Layer 10 of a small transformer language model trained on English Wikipedia (16 layers, counted from 0, width 64). Numbers have three digits each and are written without spaces.
A neuron's activation on a vector x is SiLU(gate . x) times (in . x), where the dot is the dot product.

Input weights of the MLP neurons that the questions are about. A number n stands for (n - 500) times 0.0015.
n5 gate: 450362658480658545187794539639293690564444312462458416357598460566599590647495554633498358344464564701465398141638500356584527498352348593555494578552492381608527350560518338637566670497389332
n7 gate: 438780714638621173534402463682481358400679581581223357404542518621311612656666455355475344725248532477496500469656514394511523502466404231478538508216420706346334308544373636468561244824382597
n8 gate: 412579540551480721581559551497548397664481369264463582628632585384331881593421569434510507520633585361526447407692437508294459528353493387426380569318567516416415627481364600676463615427606459
n10 gate: 438604415641458469615461685581192403627378354700613525496525701549453568418635758623578628657394412589363445312409376643411426430493519340321535633502244425600577547534405429475485370527453477
n14 gate: 536667556574606269477513593317357680679582759352432665356313515688377374372576423388537430246592427568333098406640454673227503573339487513284315657443416428417367599196449682482507635652348607
n15 gate: 761366617633456348363340437512594618460541572628402554460394517534365624433327585570238552503375407494531316556501394590453392283679510440413206438370514506626486573559437563784486529354433576
n16 gate: 500547429619448558630647508623460586523328658570704440496515674611626495433506409353501392377368521430359574479543507413530608386394431654585443683573415647599327573500524321277463405397610343
n28 gate: 437389518600653609477421414509577575493337423657344534351518377604523677389565341381452494512376418419421340477684413505470553530222534525579328746419027332650470629612517590659460525256449617
n36 gate: 509418572457569253698613560487572769517616675299480421635678515489172382687555644720610300486235441385276497509587709520414502500646168440410547377694413587530546230400412531611371334657300406
n40 gate: 491629259539392356401628509677525624371442521491468535540523658490516340384509607663531265435188513503289341376695620575568686686550578668618378333605538567643367489441453572554403536428474347
n45 gate: 306423364559733457419417252584648700269367470448728432626189517546527169553517325368467485595457374528291284375497471495506475551256420632687493478409473433522388530787407595477414517330432517
n49 gate: 619515520331632335434449474577591566376375642537671346550401503566700440363551433454681434379457452539427537623403686494573595508281657537603695621624585410768540669406393608564662723644455166
n54 gate: 424389310475681440590637452538692620689405610343490541434519577519423551485408284411563623409536546545424392489440468454459592522282427454241489564540350393691581707582508601485524537407503480
n56 gate: 578387427434749593457621318522594381343192392528567536496540505442438515533681429581434424577274547209334473458478282582394570598592625502796469449287589516265594576596357332451419537566648539
n64 gate: 461410387260287519323540718563420837660407489621379597613456463359419497181635468384663633445375236607249710330426239733404509667531638522445617629865427715322334695486317900574825523555434532
n66 gate: 390180556553408531649526426645576618530729442217442372641452611684409517549475505416445750348280554534261451680400330615483500636377592612293477424478573551496558416629385648319477583407431284
n81 gate: 422498333543579524558330702627445688578618636523676559362544591459470502340620258452453608559780474542238307209705373573626724383501533436284623813734479228623421614610544423603441393504730406
n83 gate: 350399526482516435580707610422504461632429665643373603428448526476426359475396617578506325613267409381710407403521671356437624351417437670358489578420341677332505376418558747466552463379600609
n86 gate: 448439604470544663408323502579409420379637552422447519489475395454531496429537445482448377352481363643419562366731315758601738410326679493610445513456455424482517610514429325519291669367636522
n87 gate: 472495518534602503397649456547584554450468384659696495527633307488355534496578493486377486588510543318388535339602578567638538669399532502437543376365549541414325414374438406439713499555594431
n103 gate: 539485494565717529467477543362567481539433362226336425381619451390438643457365583461432508456505395390481481481575590518492791404372502523403472351493400439466626466598427465645443613423586546
n113 gate: 695490784730463365405308524987417438409726593368300369799426399395430231306683581509391522278504365523426624451374542703511648588710501359639434555495520538492316737564471624587519677530355632
n116 gate: 474445374512251700701434290500347474494611494581223434552390744553452710722545610620370419663412277682390225691464577504432578413607570380471545412626367624761288534281551494502738399456584509
n122 gate: 666451363452648596483543285631615369440383609691359439559703342470551439662406411486622479272447261660494415382448581521351563615576402428561315346780578304704585626555307697385479234356399766
n139 gate: 340624468774494376633401422508621688348275559509441317622229549500715414354514457276278329463397376458502581491406489530331434594442636402345712585422513632309624797581306655467722408265238524
n147 gate: 378551574412407440331516605503491452267353576607556449571576503687699557462424383703743436415355610411395371367361658556542468370529608291368698556516472486503312489340366638516453448571550548
n161 gate: 529403372401781483431368399484387583295621556683591451706577416322396567300409545583442601407406499451517324484657457655470427545431481542531527370508611504469574591405475545711653534424586422
n169 gate: 652419427642657380525495309390480553374374437393471494474453667612423493379673616452354319643331739427286434372619463646534547539416383418336509401405406375297423365615422333554442322173274190
n185 gate: 547509453544621585561500538719660503533562582508475297339577514665328554492440401693428524531407495422353171593410590611626468382496511255526483429454656472508233300543437652489452651761696341
n186 gate: 425583309414415484497333463413676449426488576551485455547470389601399446552542409395562479534660360484454422531392599532515554528521408352341499527478592445521620337585566789376592601521565417
n188 gate: 393544698465591706580626500394353480513524440682259514666672641401660697442377469455606785537483433625410479388343483532335353555462428245390586577718430193521350566550691454448522603546278374
n190 gate: 672537604524448417292359631471396426403555441769246506596577473400505432485521499494429363514317635235369526286745685619405481398335374414406601420549175396648667508368533465602452396624484431
n5 in: 422530275646200525462598487632405539626441520362435524531574641291323734555317444591463372584556630578588525340397652447327579538539397463430670552689647521608790422309536367805460276556707627
n7 in: 333490548566493554437684686473614397455688434418672411649480836557474542529597681472590642706576320558352447408313518360377519492605572537565540627638309492298504488431615592581758478377526507
n8 in: 566438420597482261418419566382579593559554582433413549452489482455441415572743669598680456564394525634382435647426477406640400537520658401580493415524641568597665439404385437535466213312440381
n10 in: 514584681702513437553527822411545738442667620719494492532633722465380590249359419369351593538527363437566525600505601482623531453284500477216761438375570468638395411585461637388348460591380496
n14 in: 306357432359323298426500466332341384456382432395370381351554606614479353568593711485332432674399584568723602554763515655512226373386525690745503623659407728444819673261560605535540315429445627
n15 in: 550345780246594480432439400476684540312280420539551479420570431557797446487621461425349566731646486500806511374423499431475441515561494533353525321339426529566424237458431448407691373476658383
n16 in: 311316214455531201533345425455555522725586533501576364433454389331704450641481485481393493574383474480621297587303505618500375640433577543508459467500379663361678578347569484468587406468638535
n28 in: 554498608439522466564545653460428517338342370503432459463377352406543600471443586473497539536326348375440413507585473628603519506801309324569307624183461454382684563416215493609534409439593460
n36 in: 739601522423532520604548694416432596703377572625558622562318434478468467742318653449676220773476179348398303539395623607399465564706423445497485619469302627522537646494221562617346287382735389
n40 in: 609508346665469531241391684406402400652595711492531234359478453548571606386529766594543438395576363784529287478373634470585524649346441429513512491514417683538566491492456601463353543520374376
n45 in: 620565437512555357566469323311571700535472422459570364563220365551284473477409329489418656590434464452558483428491570494497562366593451589365433390595429496454338521480659314420566549338328415
n49 in: 538379322396537576391608484644367582479330364357502480441606483509694535667436450416294515370629535349581583573569542527551497680553625490596555550427400394203581575346485284489327565624707289
n54 in: 481513377526439723460502519197616491657563544687403330576599373540406630406675410400479483414598459578637387533470379306440473344286463410310522455515318515292524422309667478202347555431470587
n56 in: 352586659427487552360547509457320299293470620363477592375562452385583496543620301552465510469522695400596397591716782456588507437781374468653482414697508673522491445288371543718290572560527480
n64 in: 492324468321332284548535403388628449415549412482734428435774491426513503462441445630634215545377312387484654264632444515456520505381486547503701582467270593232547555553352954460523467353344519
n66 in: 626532549468676585293307564588413474248330544719530461455481558375709580375511707514524530466570730512577625498462342566464566583551644380509642531582497442548261429515609458829419635496269613
n81 in: 421442573487679503536274519398271647312563520520490514521461422556194630427549597670410495614733341582498569356314704534468676395673597497624853580733545697424412742555483503543543447407689440
n83 in: 376674753455399413457432536557492398548537465590574434514538375518407472566620335438551499172424604563479505705558479489519512644742505570469519342513736290516430451359489384436397390674465513
n86 in: 432375380754633577402488660548719588442450350448298499464403433632531476789564388733454319429513582447499349466623372549495553415627492617638563386586629507532554481458534461404440605603406527
n87 in: 425536551560631456337492610500517536564445456614312595556381488598552233595491417599554559481502416462407326461667648431556531702792642533489469457491611697355411350368507525388420452409552521
n103 in: 533409664620448469570545732567603580408402408309470532545509582366513556628449549607541506474554392389400507392598302248564495456612541681438585498452462531487481318417427546360159516768478458
n113 in: 162429590493443842467646546709613383505603709297457501399514583683526497721470431663607532408584420567503427673439468456553456562364460386520350381550526491490382555355323684524552258248583730
n116 in: 604416552481655481473696565496610622463494672642525630512790449552583403349216738535517614355479309775546672586413619696429542475489487652321560589534538596382368626556533677285397456513496493
n122 in: 538538397289326469333453431647500565465472533434413537433455410569516238431435260408383536347453886572530411452433508527440430490296473720423400317472232581548308557432417412635506472401656512
n139 in: 463731319513467572236447680702478660660570470548492717361554483600625339573800548614453538261643391603385404729459452538544397302448515604579713647532288731265567519414389546599449782339543461
n147 in: 430561551543571503394515523367414572589600468443470600757459538543434586445328324434390540354550828425462655477277404365422669406643501373576686318588454513504637520522622360449329538309334402
n161 in: 478696480502281519490600311652644601371519484528466392555608799400610609535830492501437527441383552580535500458646467634733563501568507343527495578531573721625514539454522610461644476406508638
n169 in: 493638508348321358257615501710386480451725539677529592517589599558640688288440540711389480275358668325684408508570585489423409439396554677530699493595517484389302540730687688607455705591503624
n185 in: 322314533456543551475488358626506454428417490564442567581688579423509393499650428570518552459504462499564613514533502384389401385462609442321526565627513598627441672301467500445645540533592472
n186 in: 598589318257490448528530537465524532539422509632324536561364483441404406473788494755442353484494626392462484475481539549515444579698530323337494405510406335450622467555575455656538524379596364
n188 in: 433354451333470381603504387345666444263638436540431539353597445506441742495486833489534348535634457560310456373522496487653382557497388580739365515395348297479579523558510577684554456421415584
n190 in: 332467612568520749491340419479398363692629696802526514405436378640650538701554325284512450525394415267425470611560419568487293543780442487480463534419295400692586635413361550605395523354626560

Each question shows a token from some text and the vector x that enters the MLP there. A number n stands for (n - 500) times 0.0095.

"il": 606552524517447500683466519454504504563465477484504591503425547546612534491506444473540622623439507646479543553305433398467522519497342494411596347370463702346516556512813537748377484550407548
Which neuron fires most, and how strongly? n7, at about 0.7

"1": 647573504483436554567503610374506399563505477444529610460567455600568571430543543515531681481391424557472561542387523409520721501436398488420543409409487538365597604490736439609370350517485613
Which three neurons fire most, strongest first? n10, n185, n54

"ce": 623406579596577580568566576379559389467503421500565645435452349626564497542565524523706556448541447609580435442498439409590465605499444537563457255344563564593525557443698588495396355508465497
Which neuron lights up most? n169

" s": 523570504533468491571481586539594426441560400605623668363370324605508479498632504526434488342494394506465462444481562465501461532418384552417705389499563471539648573481727544681520439401448546
Which three neurons fire most, strongest first? n139, n186, n190

"en": 591600493560424502550514455500493507505484499543521485447530547577599503573528463497603484414529404599477496514521407553549578689580276581508625249449565597393510525452731671644359396414557422
Which neuron lights up most? n40

"m": 631529477540335422590469639514520498403554422581594528563463554617514488543469628522652527466403449650487527458581466468556479581492459531589564290428539503560586670515849642651523394453376536
Which neuron fires most, and how strongly? n40, at about 1.9

" pro": 759484450508558517479483545465590451491491455532595516423363387627597610514547394543469504423450446613441524421438532435507404544471542682538684338511607525454589644385791483621413503517472546
Which neuron fires most, and how strongly? n49, at about 1

"irect": 628504641505448613626480569537445528535547401511563510627458473604522614490509502500616590451437489565513575471420506422674528651464421604447609298385595535562622462356656544605379336635364533
Which neuron lights up most? n139

"ed": 579511502595473597618540474482571593486543527556660495542416374662586375587595486528578551455431427639567481462439441451560525636461494684570543335397607599528544574453647625618384397324377514
Which three neurons fire most, strongest first? n45, n40, n139

"ts": 635524458518519590547530500362604374526467558564590529440472358548553435519624512540582567474572422594530489414461430474607510489432470496566507283356593552590586527440779625580321347382561454
Which neuron lights up most? n186

";": 685536527629457511598498618405509555456529476552626630445485376655645544542624585524522621425480410555504504465491573436526570597521481589525386292407560558492619517428678572613490410307508521
Which three neurons fire most, strongest first? n15, n40, n185

"\n": 640534569586582605588527551428546420518478504580638602471563349597660584521627459541410593467401498555408642430477602458606561592443488600464469351373531603428634568480714603608537377419540517
The two highest activations, in order: n87, n185

" in": 650536478612459615609538568414570483500453513480643472429391480624548571517662396456412548552370500564480588549440542422586462578496557621539651321339494625516601565419751579643428471411515519
Which neuron lights up most? n139

"O": 618523500551428641526396555426494388504390337457508564400474412569652561503484503566543610343417492580471592402537477542492605534479391545491545333401484717350577623502791459569426483494564544
Which neuron lights up most? n86

" |": 675570578573470542663460668397509518523444505464565582455539419620592569533618531539437611490437412490475523519452571324546583526460478531454488423358474566445606556460714553664449330278514548
Which neuron lights up most? n28

"le": 668443583645431645629493546405533449460566425498560515447418544595594524593556577499588604473532385565476441547493440558572540498425452658676588303469674604462597588400610657664455572503442528
Which neuron lights up most? n86

" re": 660581512533584612506528564501486497506553493495720623435504401672502610556612475482467545472493394447524521447531545355548480625430540549532656372385563586548641611339701569749441407454553487
Which neuron lights up most? n49

"ai": 652572628392551569606472470402539430565499533569582496413483409556541543539640470491526636459625450485512525493314360433550573561453406436557537395340541636325543550574708561627393326502599504
Which neuron lights up most? n14

" St": 526428605435562660721548599397554412488553509427546605388527439572602538554468474498489509476504496570441526487424603381531462548352397532560515273498591552424567472471886519638371447464478473
Which neuron fires most, and how strongly? n188, at about 1.7

" res": 577610371498505520561449532531584324503451449366686491417474404616602511489526441552477647466438481503591539447490476404641498431423447486503603420360558564574586643471792610652409397425381442
The two highest activations, in order: n36, n87

" us": 618573594495561528535562533483511470509539410580658599597403507617532577476606459450556604409448475557526573491531486443630514607484473577600599249299549528583517486403666618670475303351417453
Which neuron lights up most? n161

"ul": 652522511589434534407573523401570524458511522571516529514384501784600522532551477567576591463525488576457612476505429467504499591443457472390573306398570461482506538528829544728442328499373461
Which neuron fires most, and how strongly? n169, at about 1.3

" A": 582570562438331552610572598331477293579496562419623630434475371631538552550510458513445571463474478523497481428475558467558496584463439610504552425381588586426577648422731480725388425482460516
Which neuron fires most, and how strongly? n14, at about 0.66

"g": 609511489583504473619449579455577416509507509523515514494495363595594534610598506553597536578554551666482504508513449545500617552484410609422530306604494552461461510438864614698284418473631423
Which neuron lights up most? n81

"ation": 686501493499538559568545481390685422500426538512606569474423411537580473471538481577555579456420514515536476416505423471586565603395539601540450339416644539539553520433794617658387319379492555
Which neuron lights up most? n122

" c": 522635574432439464659499684507424438490536410490654570439465339631604518540478457574535582460404457540476482416506572328492556568466434501569585325407511513408548574386788551657403369393507475
Which three neurons fire most, strongest first? n83, n147, n185

"o": 592512457553433593641477516479482379490556484469429579511486427489601514532574443513554696389591425579429529450558474484529593639612384437360592370454662640417658603503802582610438383515614495
Which neuron lights up most? n186

"ow": 688483519518506536583502643476531406492467470427434512557453492516600585598549493555598601452518485624478507598422359560635630481510394499588630304345578597456570488538675518684265477555511411
Which three neurons fire most, strongest first? n103, n86, n66

"eng": 617473600484498516518427584557479386468538483446563550529536479499628576570652479571495720491458520533432506479443426510599677562441373585509559411391460552350601407480771405726376369547537571
Which three neurons fire most, strongest first? n103, n56, n185

"un": 529475414561384587571502507461528473494495541427647525382467522590571567588532549415461601489530490577470505505427368469653604574501305530483491416265511699326494548453745554677362385506575498
Which neuron lights up most? n16

" of": 586542582570491583595583505354525455388475514505651587435439441599542525513631461495483561477473526619547573411465555453542499681534540640543582314244577533454569648517661660682375506462522534
Which neuron fires most, and how strongly? n56, at about 0.84

" (": 702601550595511582609494679448494418451511491524586604505502423680602633523608450474478509341402414462404556488540525479545534523455487654562521397313487618468680588531712511633508436425601543
Which three neurons fire most, strongest first? n28, n190, n185

"gr": 553513624588511592632636497480567469519606544490482619456444384641513422564502415573600569467531408559423556597548547517611488439388387473527616207409417562548601533432665554749406470610470539
Which neuron lights up most? n190

"ill": 585469529527397570497462617467526576465544570494600567505429495481572494471532384496479615501372549533453516720393367539545516506454384599494545253419587581538512424431842572703397379511392472
Which neuron fires most, and how strongly? n66, at about 2.3

" An": 626514560467454570606441580319591342519476486475648505449483458530642517534530486478529473540335426506371578396544441433475433499444452568496581417426514696392523610454782573733441483475564548
Which neuron lights up most? n190

"ason": 728489477547497611581537464468594539432520517545525560561454445534607480481610548528498600467583425562475551478550521521616542635428357557487486295409588553442602460365800666705358420474571516
The two highest activations, in order: n161, n186

"is": 681605509531450638500577501428594367522464407585585524432456501592560632599652582494629600522486406601454504456508404443532584494526441578605542286320577608514514516476686637674456375412541480
Which neuron fires most, and how strongly? n8, at about 0.73

"ing": 624547552608438553590524473444522381432514500471572596504385456479583500543554514505545606520408404586589520465393508512557566554430436689605535296550659618506562584457682599673292428384358581
Which neuron fires most, and how strongly? n40, at about 0.76

"/": 509528551503448532658489646441424369554471580536644540454491350663557585460695433526516657359495494473482536526427507449530570523459396589553479472373503688454571584557739490617473319365606540
The two highest activations, in order: n16, n83

" P": 533529515416379497584480653399635445559497489509648544486506383518652541548452495425403641421425549502398493393455591469525498602459292554535567337377545653470572538455790533642458469459562506
The two highest activations, in order: n185, n81